Layer 3 of a small transformer language model trained on English Wikipedia (8 layers, counted from 0, width 96).
A neuron's activation on a vector x is GELU(weights . x + bias), where the dot is the dot product.
The model reads these tokens: " at" " its" " summit" "." " On" " the" " northern" " side" " of" " Chang" " Peak" " cal" "der" "a" " lies" " a" " 29" "20" " m" " high" " outcrop"

The vector x that enters this layer's MLP at each token. A number n stands for (n - 500) times 0.0058.
0 " at": 321 454 489 506 417 429 641 672 551 865 575 568 460 501 426 452 534 596 436 423 300 632 305 541 388 330 490 587 602 438 522 538 691 558 680 365 347 563 262 420 548 552 429 588 557 453 540 618 593 501 682 732 509 305 608 419 563 520 621 397 382 469 566 299 374 438 214 517 436 514 561 439 418 429 691 619 413 380 444 337 434 471 610 590 187 562 517 474 611 557 621 299 714 676 475 619
1 " its": 382 496 456 505 424 414 515 594 536 966 500 556 512 514 406 359 524 469 515 527 518 720 353 522 508 410 557 543 555 480 572 452 634 450 545 386 484 644 107 535 406 484 327 426 426 370 445 520 532 465 731 680 645 345 466 428 471 470 731 392 498 460 610 290 457 500 417 447 368 485 672 396 365 610 575 610 521 401 518 404 461 412 631 530 318 511 401 373 497 570 531 304 711 707 602 586
2 " summit": 452 562 557 472 342 444 488 478 674 897 642 385 498 410 590 542 648 512 595 317 473 627 476 452 410 489 409 555 521 524 711 501 632 599 484 589 418 590 103 361 340 518 309 482 513 461 505 556 475 527 492 661 530 194 537 556 610 592 459 425 475 422 598 392 387 290 368 332 365 481 546 472 619 477 642 548 399 642 460 561 428 240 757 469 283 479 557 462 439 741 614 305 533 605 505 665
3 ".": 164 643 476 542 510 436 394 588 585 920 534 483 392 664 389 342 479 502 439 380 527 642 337 559 536 464 532 556 531 437 491 555 681 581 674 349 343 595 175 574 373 548 393 587 476 425 573 596 583 452 597 665 770 445 537 437 592 486 522 344 360 473 625 323 289 495 419 508 372 588 530 521 549 565 698 581 505 539 428 362 415 503 635 464 257 675 435 441 435 579 475 307 621 511 556 528
4 " On": 325 471 565 493 343 514 474 389 693 857 609 489 540 506 201 421 383 628 459 404 279 603 563 557 431 419 396 580 551 440 617 487 646 596 584 612 270 576 300 493 481 562 456 522 427 517 476 530 585 599 639 706 598 435 552 493 432 644 543 219 308 369 541 340 314 477 401 468 547 536 650 564 453 410 568 730 479 439 498 322 475 490 580 536 221 516 547 359 459 683 495 309 692 743 432 733
5 " the": 379 423 540 507 551 414 418 534 571 957 595 544 518 518 430 373 505 593 439 519 527 661 380 547 453 461 493 591 541 390 586 450 630 553 505 379 460 606 24 543 420 476 370 507 511 438 499 581 573 428 654 618 677 428 509 439 457 544 763 298 447 489 524 284 517 422 390 478 455 621 596 453 537 510 534 655 317 521 454 454 522 229 441 608 295 447 325 444 427 581 599 404 576 690 519 648
6 " northern": 451 668 554 517 383 465 608 541 588 807 628 309 504 589 581 528 451 573 398 416 518 773 500 459 541 526 602 625 599 459 554 487 734 557 296 576 475 481 214 551 522 534 323 439 468 457 362 514 417 257 435 560 512 168 612 363 582 671 727 360 396 376 544 374 460 536 404 320 603 610 718 470 511 532 595 488 312 584 531 330 337 270 625 453 265 599 458 540 390 696 685 242 581 694 497 535
7 " side": 393 574 383 481 472 389 372 520 767 837 638 418 526 354 641 509 610 526 485 331 524 578 494 545 507 438 581 627 519 470 659 578 758 472 476 651 385 524 180 408 519 444 244 430 513 392 527 557 444 652 521 806 585 366 561 476 519 634 546 384 464 439 447 464 358 359 281 501 370 595 538 528 609 529 710 481 270 541 366 422 439 303 757 482 283 619 344 384 461 704 635 260 441 642 458 645
8 " of": 247 519 338 495 440 397 542 563 702 849 571 580 416 504 311 495 643 473 459 339 438 680 522 475 488 480 371 734 637 437 586 565 710 549 462 542 312 572 231 521 497 489 396 552 549 412 431 576 489 553 645 605 557 395 477 360 541 578 586 354 317 442 459 274 390 621 276 408 486 573 695 425 665 553 726 547 536 537 506 381 391 294 578 596 191 501 477 408 510 534 533 367 767 652 462 583
9 " Chang": 415 700 606 467 214 462 538 593 590 742 595 470 522 312 407 391 506 711 588 477 426 495 435 466 596 336 354 674 349 506 718 512 531 594 518 562 429 540 41 522 572 447 544 299 449 609 465 533 456 549 484 647 396 447 726 582 406 585 476 479 261 348 520 362 470 511 446 435 464 555 580 479 428 426 654 611 350 703 551 481 546 381 764 474 214 513 472 440 343 751 641 186 673 605 481 595
10 " Peak": 477 697 534 608 292 391 447 413 606 829 731 385 429 337 402 408 640 509 561 427 429 608 515 606 444 484 415 690 513 574 557 465 574 615 548 525 487 477 83 572 371 621 486 318 505 420 486 583 445 348 403 642 429 386 690 585 525 659 528 321 365 340 525 249 558 404 454 283 447 450 631 409 582 470 602 615 524 552 450 475 577 249 743 569 261 507 360 521 358 631 642 350 669 672 496 658
11 " cal": 270 668 662 430 445 398 582 469 635 725 653 362 267 370 536 454 474 533 515 495 375 655 461 465 490 523 543 660 427 595 506 451 863 547 183 514 516 547 371 548 494 402 478 672 626 399 362 526 534 495 475 791 414 395 519 504 706 453 713 434 250 279 533 282 360 665 309 546 471 540 790 331 707 319 668 468 399 626 463 298 465 528 612 429 359 390 401 370 516 720 576 385 584 728 470 631
12 "der": 406 537 485 513 446 390 391 611 572 857 538 315 456 443 367 352 571 470 477 415 485 653 437 483 476 348 363 728 522 516 553 607 550 525 575 735 394 532 79 594 538 526 436 502 623 483 456 486 408 531 530 585 480 536 384 494 538 594 604 511 205 442 548 359 669 345 292 644 589 459 513 429 635 463 605 555 373 817 383 363 488 403 723 537 328 623 404 413 381 773 795 352 433 685 452 584
13 "a": 279 643 400 507 319 324 494 568 532 804 696 397 495 449 514 367 535 520 378 276 476 701 412 579 472 403 471 645 426 479 647 531 614 671 387 648 483 505 220 567 504 571 392 514 547 568 574 441 487 542 570 451 634 349 540 490 419 525 662 469 374 421 402 225 632 567 443 496 503 513 505 444 505 384 417 502 528 785 453 326 371 206 779 510 263 599 343 341 582 826 686 363 586 675 637 614
14 " lies": 422 566 435 426 404 462 488 451 645 961 606 494 357 475 564 497 483 709 520 394 485 674 571 471 439 424 360 543 615 501 632 605 633 473 385 458 497 564 153 482 408 575 438 576 560 456 426 589 531 414 514 681 476 275 629 446 544 520 552 282 389 505 583 392 405 366 304 381 324 613 394 475 517 452 624 536 434 491 439 411 299 351 714 446 404 567 591 361 441 781 718 416 604 721 577 575
15 " a": 384 463 484 488 626 421 392 571 380 924 624 412 368 486 515 335 585 527 412 399 504 708 411 578 492 373 437 528 562 467 504 366 680 641 377 407 531 685 204 605 477 396 412 721 486 380 550 500 558 488 687 681 577 462 540 555 465 501 731 243 297 375 466 320 473 593 367 461 382 466 513 487 535 548 519 527 539 406 524 431 562 247 641 562 385 483 356 266 543 599 613 354 581 740 544 638
16 " 29": 353 479 468 486 426 307 448 498 693 713 715 494 480 492 262 320 461 501 487 376 421 627 447 350 585 429 500 611 614 380 494 554 587 591 481 415 444 428 45 469 481 577 312 487 389 532 445 567 460 679 577 537 457 458 557 540 520 667 565 215 357 495 508 424 447 552 507 359 596 576 505 457 561 627 705 797 582 539 463 268 555 122 734 523 288 644 549 435 446 766 579 394 509 835 537 535
17 "20": 373 447 534 376 441 248 408 478 651 757 732 376 377 433 328 360 448 446 538 287 467 786 405 452 457 376 400 702 502 312 564 600 594 526 447 449 392 524 113 501 542 629 225 678 488 479 414 554 571 555 454 534 439 406 519 482 617 630 660 524 381 579 479 393 579 430 423 438 597 521 478 502 524 555 603 721 586 695 438 306 526 234 724 494 367 769 545 413 586 675 673 451 482 772 516 605
18 " m": 387 595 467 455 458 354 623 418 719 798 558 400 405 378 553 384 547 486 556 458 505 598 447 558 485 357 415 691 531 467 578 419 554 624 296 375 582 630 175 545 482 494 287 586 586 555 523 533 642 489 548 602 590 298 574 616 704 520 571 343 311 430 454 465 576 387 238 601 340 546 420 410 666 463 727 405 306 636 409 391 563 220 772 438 295 690 417 348 524 645 597 268 567 729 496 552
19 " high": 382 513 483 465 502 352 513 480 701 777 798 361 580 435 623 499 637 627 400 534 552 704 501 564 459 474 409 483 642 344 559 371 656 615 370 500 600 607 161 590 458 484 333 385 566 468 518 647 508 521 426 644 453 337 567 475 697 520 658 436 298 439 549 306 572 478 244 211 465 494 694 527 614 475 572 466 374 378 439 387 402 287 882 443 280 635 470 443 416 524 694 249 601 460 500 514
20 " outcrop": 510 630 447 492 360 503 586 391 610 856 682 358 498 417 534 528 567 441 628 438 588 598 534 431 485 388 364 613 597 590 532 635 563 554 362 543 432 650 136 483 442 498 318 491 509 493 569 640 349 466 441 666 442 226 530 459 625 655 535 492 455 438 557 330 466 230 334 454 287 521 499 470 521 543 659 500 313 613 434 477 357 307 775 470 322 612 450 328 530 670 788 247 531 724 500 577

Each question shows the input weights of one neuron of the MLP. A number n stands for (n - 500) times 0.0043.

n121 (bias -0.154): 506 537 622 626 509 315 506 646 640 441 381 333 381 375 570 668 392 451 378 671 505 494 585 509 514 329 632 558 613 418 608 395 552 540 639 381 445 449 477 555 503 557 619 464 466 478 246 509 444 503 468 507 323 580 514 517 600 497 422 356 548 409 406 461 668 372 632 630 419 457 566 500 503 427 611 639 519 491 725 514 442 503 325 563 546 571 560 455 546 492 527 524 692 480 396 477
On which token does it fire most? 10 " Peak"

n334 (bias -0.077): 494 488 385 545 441 489 658 581 471 568 492 596 447 612 479 287 503 505 500 503 382 593 323 430 459 539 660 584 579 347 580 442 559 525 441 552 570 523 486 559 571 512 663 460 579 583 592 528 540 524 497 462 536 411 414 562 552 604 459 379 508 401 644 602 342 339 309 696 585 265 517 559 349 448 455 440 451 494 535 429 486 500 610 500 482 407 503 625 651 285 393 622 661 497 503 500
On which token does it fire most? 0 " at"

n327 (bias -0.091): 463 370 379 585 655 739 518 574 710 613 340 761 457 289 444 539 445 585 515 462 581 546 454 574 618 420 413 658 272 475 447 416 539 467 604 430 500 374 494 600 664 487 451 556 515 494 309 535 525 348 494 630 539 465 600 373 677 398 526 435 771 524 497 390 474 466 497 529 548 636 471 395 409 563 468 386 460 429 465 520 497 442 509 433 587 272 479 542 633 375 510 608 503 373 366 556
On which two tokens does it fire most, strongest first? 5 " the", 0 " at"

n252 (bias -0.167): 472 413 383 620 440 597 449 580 425 575 470 645 384 580 537 529 346 603 809 460 312 616 344 398 424 634 661 558 336 326 600 622 607 531 629 333 798 430 461 422 273 522 576 517 418 402 467 335 558 531 551 688 634 536 396 563 464 534 562 561 542 409 490 544 207 273 411 641 563 468 628 423 400 638 391 547 360 482 663 583 527 477 523 558 523 553 406 377 588 309 612 612 657 222 446 383
On which token does it fire most, and how strongly? 1 " its", at about 5

n128 (bias -0.201): 676 470 417 590 546 425 545 665 606 460 562 446 376 450 448 474 603 497 430 523 451 439 380 695 572 591 519 489 540 391 581 391 558 268 629 395 517 379 525 478 581 602 598 541 518 488 308 472 516 432 559 619 428 437 679 380 578 617 561 447 350 638 403 465 619 256 815 645 564 491 535 384 512 464 376 405 497 629 583 457 524 486 411 490 526 799 467 422 577 532 324 416 409 548 573 395
On which token does it fire most, and how strongly? 17 "20", at about 3

n242 (bias -0.169): 557 589 422 534 364 511 548 503 369 517 402 543 573 542 518 497 621 442 533 495 523 384 605 595 622 623 394 490 518 402 489 492 480 392 608 354 506 598 539 556 538 569 479 426 635 444 446 393 619 553 422 663 468 348 471 395 446 736 555 566 587 503 547 524 633 556 400 563 454 644 615 307 473 441 276 463 467 576 419 516 388 446 373 296 441 518 363 449 417 477 441 588 519 487 372 687
On which three tokens does it fire most, strongest first? 5 " the", 6 " northern", 1 " its"

n333 (bias -0.053): 448 366 477 419 385 743 354 432 497 576 456 532 417 521 586 347 524 413 445 518 469 510 469 660 574 576 436 345 695 566 258 662 397 683 421 493 415 463 474 543 510 280 377 400 580 525 517 460 540 421 512 585 441 530 456 585 524 509 653 657 581 516 358 466 439 701 417 406 435 490 514 660 417 714 746 419 391 524 470 386 361 506 482 449 698 580 510 586 650 540 272 600 536 213 362 513
On which token does it fire most, and how strongly? 3 ".", at about 1.2

n5 (bias -0.057): 336 476 317 573 426 451 369 523 524 692 460 421 721 195 520 644 480 397 560 479 428 542 665 477 519 536 533 479 702 225 585 419 500 654 547 424 381 440 568 354 609 400 434 601 447 654 727 588 418 290 412 471 483 649 356 664 437 611 520 522 680 619 624 534 438 474 462 398 416 333 404 593 450 478 581 533 539 513 533 527 503 689 455 490 494 425 418 597 289 521 415 483 436 516 421 426
On which token does it fire most? 7 " side"

n178 (bias -0.115): 447 747 459 436 608 352 598 619 443 534 506 566 300 555 304 307 595 414 483 538 579 486 564 567 642 562 580 488 577 381 507 462 621 374 582 524 473 542 503 490 418 636 462 529 595 652 569 723 382 256 448 500 675 597 661 284 449 278 317 620 463 362 584 710 413 293 536 809 454 446 476 567 507 507 294 607 497 589 504 344 435 440 491 455 468 468 453 631 386 326 396 543 560 605 542 524
On which token does it fire most? 3 "."

n147 (bias 0.006): 509 623 400 367 328 494 358 690 546 536 483 626 636 333 438 628 701 525 405 462 440 442 623 424 611 497 418 436 370 594 651 574 586 474 506 491 424 546 521 697 540 603 536 670 369 534 578 384 704 596 577 411 645 454 533 456 391 510 485 433 352 489 590 550 433 435 355 314 470 456 503 558 394 457 478 383 508 619 381 560 559 566 609 394 478 450 491 494 337 475 574 765 621 528 524 468
On which token does it fire most? 9 " Chang"

n17 (bias -0.110): 426 574 516 476 459 427 570 714 348 595 611 432 580 317 583 507 575 426 485 488 406 352 474 608 678 500 360 397 565 440 545 412 441 583 332 536 482 657 434 364 490 578 574 605 576 482 336 395 403 440 460 489 570 485 548 368 406 550 670 470 630 395 575 692 465 585 485 558 464 284 428 478 485 708 603 413 430 503 511 532 388 600 579 451 778 507 587 454 259 365 633 583 575 699 455 345
On which token does it fire most? 15 " a"

n373 (bias -0.108): 660 321 596 510 500 493 672 515 418 545 496 395 336 616 496 531 462 761 245 455 396 426 593 523 789 394 370 574 484 634 279 579 527 482 492 527 463 742 652 522 215 527 507 496 679 443 477 537 436 390 389 475 578 363 644 404 641 503 427 475 581 440 208 669 623 470 669 364 327 559 615 456 457 597 479 345 350 539 450 368 838 441 586 687 614 484 529 511 566 638 465 523 683 367 454 344
On which two tokens does it fire most, strongest first? 6 " northern", 18 " m"

n255 (bias -0.181): 746 710 741 267 548 432 494 586 378 419 451 588 612 462 588 507 363 446 509 614 518 362 554 450 622 459 414 389 490 687 532 536 480 497 524 483 341 397 694 429 470 666 410 631 456 586 395 438 635 515 614 511 497 319 506 513 347 608 437 515 338 637 449 350 524 407 450 372 393 535 533 331 632 537 428 579 571 430 261 539 512 449 359 540 527 678 440 512 439 476 625 439 541 569 596 768
On which token does it fire most? 20 " outcrop"

n276 (bias -0.087): 417 310 491 557 467 451 529 506 664 455 280 479 459 536 500 304 478 545 417 559 399 482 324 323 462 611 345 473 322 636 451 316 378 667 494 460 669 432 485 464 528 525 747 429 465 414 503 485 740 612 546 673 367 506 449 461 503 590 494 569 577 417 456 724 514 650 512 457 428 542 469 458 544 535 438 432 649 519 463 455 488 486 508 599 564 567 538 465 625 654 490 361 370 535 710 488
On which token does it fire most, and how strongly? 16 " 29", at about 1.1

n189 (bias -0.115): 712 573 695 439 439 524 460 486 326 586 585 487 366 478 586 759 247 519 355 680 487 435 407 298 547 525 422 463 419 510 327 525 425 413 461 588 315 372 675 417 522 451 209 497 566 699 388 587 346 513 562 531 645 471 627 640 676 509 532 435 544 607 466 431 503 617 423 475 482 602 419 561 610 643 558 409 696 436 458 333 553 292 487 440 567 598 527 427 371 353 305 543 632 457 690 541
On which two tokens does it fire most, strongest first? 16 " 29", 6 " northern"

n130 (bias -0.019): 592 639 509 378 506 344 442 531 522 595 693 624 404 464 424 372 425 540 530 605 390 464 557 550 412 611 413 332 719 509 372 421 380 535 304 547 341 419 679 266 440 478 565 388 333 549 540 427 531 578 623 462 752 573 379 455 497 481 525 431 550 477 420 468 575 527 579 512 513 626 475 461 500 591 548 506 472 730 500 361 613 573 466 516 455 632 554 661 332 452 726 424 563 450 401 467
On which token does it fire most, and how strongly? 16 " 29", at about 2.6

n204 (bias -0.104): 541 435 585 503 467 570 564 534 418 564 518 325 567 340 648 520 400 648 687 402 549 525 471 460 369 617 526 583 506 649 472 633 388 535 546 673 491 631 389 506 430 381 644 503 431 631 539 547 489 682 445 559 660 408 380 571 492 500 534 453 389 448 514 560 601 610 489 413 317 445 551 448 479 438 590 413 480 394 354 356 664 521 372 503 538 576 603 516 495 541 381 416 568 465 469 353
On which token does it fire most? 9 " Chang"

n179 (bias -0.021): 430 590 368 552 552 611 278 523 557 569 485 734 565 253 548 621 537 527 564 509 500 378 412 436 358 443 627 441 451 529 428 356 250 481 490 620 304 446 549 627 657 497 615 558 428 534 444 399 493 422 503 694 633 407 445 494 729 423 540 599 521 537 519 423 604 383 597 642 466 616 567 391 613 368 433 715 676 699 536 473 367 636 572 360 395 538 347 553 494 449 486 422 446 497 490 240
On which three tokens does it fire most, strongest first? 12 "der", 3 ".", 13 "a"

n257 (bias -0.077): 535 445 539 526 482 506 552 745 433 436 457 526 589 545 522 506 684 429 518 444 651 428 497 512 377 422 435 459 429 494 470 416 491 512 440 457 223 447 690 606 503 602 452 471 273 365 279 442 522 431 503 731 709 311 497 494 494 349 450 569 511 563 384 529 716 443 705 485 437 641 584 354 532 468 503 632 492 396 520 455 549 565 413 354 550 538 506 427 488 584 693 684 458 579 568 527
On which token does it fire most, and how strongly? 1 " its", at about 0.5

n132 (bias -0.161): 431 556 476 321 601 633 464 402 494 469 625 410 626 596 751 687 405 483 494 543 403 250 606 585 414 542 434 506 483 611 531 563 532 449 606 613 397 395 435 469 474 364 446 578 506 433 256 522 509 503 428 458 458 409 587 558 543 459 700 541 472 506 412 626 596 491 533 328 245 381 569 640 566 479 629 419 387 417 303 365 365 389 563 361 523 526 527 606 591 566 361 626 591 553 626 629
On which token does it fire most, and how strongly? 7 " side", at about 4.5

n96 (bias -0.090): 569 478 459 291 471 379 492 632 543 462 628 608 537 374 663 479 555 475 529 604 451 474 592 385 585 513 548 495 582 374 406 533 460 486 399 545 500 560 503 547 598 377 489 600 523 564 384 338 634 427 418 582 562 584 558 483 459 322 409 528 607 589 368 408 591 196 554 712 458 364 638 370 341 347 486 518 508 634 585 443 503 633 522 545 562 661 583 300 474 595 429 460 604 511 479 412
On which token does it fire most? 18 " m"

n37 (bias -0.075): 599 531 639 514 604 535 466 527 554 561 481 322 531 344 463 410 437 473 568 467 532 506 242 494 523 665 425 590 491 296 561 562 630 720 603 568 601 371 547 416 531 551 535 475 483 522 512 482 530 328 411 461 442 543 517 572 481 400 383 417 619 555 403 566 444 425 480 376 551 601 509 422 404 531 598 482 425 270 644 543 625 435 325 673 554 414 497 494 549 527 494 466 554 413 848 538
On which token does it fire most? 10 " Peak"

n143 (bias -0.049): 453 563 548 558 578 446 478 323 432 497 473 555 390 458 341 564 494 481 365 703 442 629 459 337 585 526 541 365 455 610 582 531 344 481 377 587 465 581 548 469 488 512 400 556 369 747 514 378 566 511 436 592 399 549 500 643 369 473 485 524 436 625 331 430 534 362 424 540 611 405 514 572 612 358 416 480 482 565 402 384 659 641 526 520 403 688 398 617 503 419 568 435 497 446 633 463
On which two tokens does it fire most, strongest first? 12 "der", 17 "20"

n240 (bias -0.175): 427 507 466 462 453 273 599 472 610 335 662 288 489 409 386 468 599 631 447 634 376 422 226 416 622 550 553 349 636 490 548 607 667 288 422 601 462 426 391 589 607 584 516 494 434 529 569 521 434 601 469 485 539 531 545 466 516 518 289 425 416 332 483 594 534 578 734 542 341 294 542 564 543 589 567 524 481 301 550 605 656 392 443 546 434 522 664 625 719 684 378 740 460 586 741 387
On which two tokens does it fire most, strongest first? 16 " 29", 17 "20"

n226 (bias -0.085): 435 578 479 489 563 549 518 540 458 616 405 420 379 458 551 494 406 577 369 656 480 512 396 659 568 383 416 527 614 385 454 629 336 391 569 556 480 528 536 366 465 531 605 514 441 388 340 638 593 451 418 599 424 620 236 548 638 631 566 601 575 549 241 566 497 461 430 395 465 476 525 578 453 741 542 562 503 500 585 559 561 562 626 419 612 519 559 471 671 762 440 341 366 418 553 412
On which token does it fire most? 17 "20"

n61 (bias -0.078): 682 552 454 552 382 571 438 393 681 497 456 381 484 277 583 642 570 480 557 577 483 464 430 572 518 654 453 724 438 414 386 384 662 574 452 544 613 588 509 500 426 572 642 694 473 395 463 611 460 442 597 311 506 528 639 485 545 478 585 468 662 691 548 454 371 485 538 400 370 291 516 461 298 612 514 444 553 500 301 454 579 449 449 509 619 400 710 388 376 577 461 516 539 538 394 476
On which token does it fire most? 10 " Peak"

n166 (bias -0.068): 439 532 598 604 447 521 546 451 594 476 333 308 535 462 437 469 522 654 617 561 580 461 301 602 349 541 488 430 346 539 518 439 484 538 369 347 567 463 479 587 566 546 684 551 520 648 436 590 272 543 600 584 356 580 477 556 461 574 463 472 415 336 644 426 582 697 546 503 652 500 405 621 526 358 517 704 475 394 597 511 314 531 356 518 591 440 359 595 562 453 604 509 271 457 482 455
On which token does it fire most, and how strongly? 11 " cal", at about 1.8

n113 (bias 0.014): 394 545 440 498 466 497 528 470 369 617 502 503 575 579 434 541 432 557 474 502 627 510 635 451 551 490 549 395 401 439 585 490 656 431 462 441 459 758 487 724 362 576 493 311 469 487 658 503 412 530 367 417 558 602 450 463 546 544 511 610 435 677 632 362 423 539 469 589 462 330 419 643 439 541 451 387 498 407 541 468 414 488 534 519 422 578 472 596 391 431 367 536 528 408 446 603
On which two tokens does it fire most, strongest first? 3 ".", 19 " high"

n88 (bias -0.152): 657 517 403 423 556 535 455 461 549 212 366 482 440 581 559 464 406 656 491 565 579 472 533 652 381 538 558 694 585 431 380 503 523 430 523 423 493 380 594 478 642 381 433 494 713 461 455 582 522 735 366 309 550 639 560 531 293 453 743 557 494 378 522 632 474 387 351 417 412 475 678 553 586 485 626 526 581 441 426 415 482 395 488 723 448 533 303 530 456 652 414 484 611 448 391 487
On which token does it fire most? 7 " side"

n196 (bias -0.141): 595 578 661 296 660 476 384 602 484 639 533 489 448 487 687 488 245 459 483 418 514 392 561 573 432 481 394 322 592 344 509 454 457 554 424 542 392 467 435 394 469 623 478 619 494 614 381 414 485 486 442 520 488 562 672 523 486 658 733 679 543 614 422 581 492 439 594 440 494 372 500 297 440 571 629 428 406 604 484 462 522 555 500 431 636 512 540 449 468 407 454 586 589 696 383 479
On which token does it fire most? 17 "20"

n348 (bias -0.195): 509 458 425 620 491 537 412 338 556 576 339 370 513 633 516 437 378 631 524 472 413 305 342 403 591 695 500 563 533 479 460 531 472 597 557 388 544 453 558 652 424 289 619 489 415 572 389 531 562 546 609 609 561 399 509 656 520 551 406 540 541 468 491 497 503 295 477 519 638 515 441 500 544 650 415 275 478 383 527 692 668 447 514 428 556 644 583 281 638 525 541 357 458 441 240 524
On which token does it fire most? 18 " m"

n320 (bias -0.111): 579 487 497 480 342 369 497 515 500 279 683 670 209 380 614 559 631 562 556 444 408 342 701 435 599 575 441 448 597 654 536 427 578 515 472 303 463 475 482 669 453 596 492 497 523 486 417 561 577 463 413 602 589 403 642 353 494 418 422 431 585 443 609 549 547 470 497 534 587 542 546 449 553 471 306 518 616 384 608 435 589 508 483 574 528 455 237 471 524 528 399 585 642 535 285 626
On which token does it fire most, and how strongly? 10 " Peak", at about 3.6

n184 (bias -0.100): 414 500 469 588 548 686 454 360 492 412 373 489 545 649 666 397 600 588 358 553 547 613 438 418 651 557 547 485 595 506 429 368 465 503 367 485 611 512 665 534 711 485 492 618 484 505 488 497 434 416 349 621 411 479 457 497 708 473 462 427 588 586 475 527 354 548 541 367 667 441 456 497 393 275 563 419 474 600 344 439 530 373 400 547 511 566 386 423 506 603 539 485 606 415 517 296
On which three tokens does it fire most, strongest first? 6 " northern", 11 " cal", 19 " high"

n169 (bias -0.138): 351 321 447 526 466 707 407 589 540 597 485 572 510 533 533 404 503 573 612 433 451 392 377 282 370 531 433 655 370 509 500 555 426 675 487 452 608 590 575 432 415 398 373 456 407 467 487 325 421 286 438 493 467 403 441 528 468 555 743 565 732 682 543 494 640 596 392 383 381 651 526 629 578 560 477 424 588 552 430 596 464 595 598 519 583 411 332 694 558 344 507 523 399 602 589 500
On which token does it fire most? 5 " the"

n71 (bias -0.135): 534 587 360 626 404 544 259 635 391 478 633 403 428 420 628 500 448 646 298 666 546 463 653 503 497 657 365 449 544 416 472 546 497 397 598 529 535 494 331 506 667 641 413 651 554 450 446 528 541 607 565 496 457 500 598 404 561 412 648 476 600 476 518 426 600 460 714 538 578 506 705 466 306 597 628 351 400 568 630 372 452 497 283 433 451 536 430 371 426 480 395 624 644 524 369 447
On which three tokens does it fire most, strongest first? 6 " northern", 5 " the", 1 " its"

n325 (bias -0.153): 337 470 515 343 653 463 506 617 486 348 518 503 523 666 542 682 465 462 382 442 391 475 516 452 689 407 579 394 580 525 590 617 436 479 404 405 434 404 599 416 367 576 353 547 369 729 378 338 563 524 564 462 588 480 702 712 572 353 443 547 379 439 373 547 540 371 629 475 372 479 665 415 572 410 457 597 531 545 458 460 751 497 632 668 589 562 594 497 463 397 500 458 366 470 522 608
On which two tokens does it fire most, strongest first? 16 " 29", 17 "20"

n114 (bias -0.075): 737 585 446 449 506 339 632 412 403 417 452 450 480 442 583 563 731 476 494 449 535 440 646 608 617 588 448 569 486 487 577 674 497 580 447 366 518 464 561 334 380 490 639 464 322 424 529 571 361 488 327 711 433 576 512 462 512 553 530 512 387 515 672 551 389 487 337 643 589 468 533 657 636 555 260 552 412 414 521 586 314 429 341 523 391 524 569 295 566 654 460 593 522 377 311 615
On which token does it fire most? 20 " outcrop"

n62 (bias -0.085): 570 400 445 541 375 436 508 511 497 453 393 471 656 412 586 409 568 667 500 385 609 497 617 268 604 545 506 378 509 552 666 401 497 356 588 351 442 432 525 453 408 677 520 567 519 482 494 472 620 445 468 639 431 311 352 511 421 659 299 654 447 529 489 589 591 516 513 525 389 435 551 459 668 476 459 550 565 586 497 533 563 594 487 452 594 570 564 474 644 503 615 500 352 471 548 541
On which token does it fire most, and how strongly? 2 " summit", at about 1.5

n103 (bias -0.104): 512 581 563 355 473 506 576 652 525 509 428 423 602 646 525 422 525 491 458 475 714 542 402 619 471 481 575 371 702 424 451 590 361 379 437 481 425 525 491 594 634 460 395 626 462 460 537 518 614 372 295 630 621 503 658 605 537 503 487 500 459 437 542 457 494 455 700 587 406 233 313 494 571 591 438 367 380 506 429 424 509 393 553 285 517 481 604 558 467 514 404 662 682 617 364 300
On which token does it fire most? 18 " m"

n102 (bias -0.065): 494 443 572 509 618 335 551 471 775 367 315 589 368 342 497 438 451 532 451 468 474 294 503 581 494 575 558 500 517 525 551 683 523 448 627 542 654 510 378 607 665 523 614 619 548 536 503 699 487 575 647 408 378 541 438 232 547 403 707 476 483 289 460 515 604 412 561 481 555 668 635 422 518 424 345 379 549 402 701 538 554 415 462 432 474 503 522 294 571 553 543 622 423 455 397 387
On which token does it fire most, and how strongly? 11 " cal", at about 1.7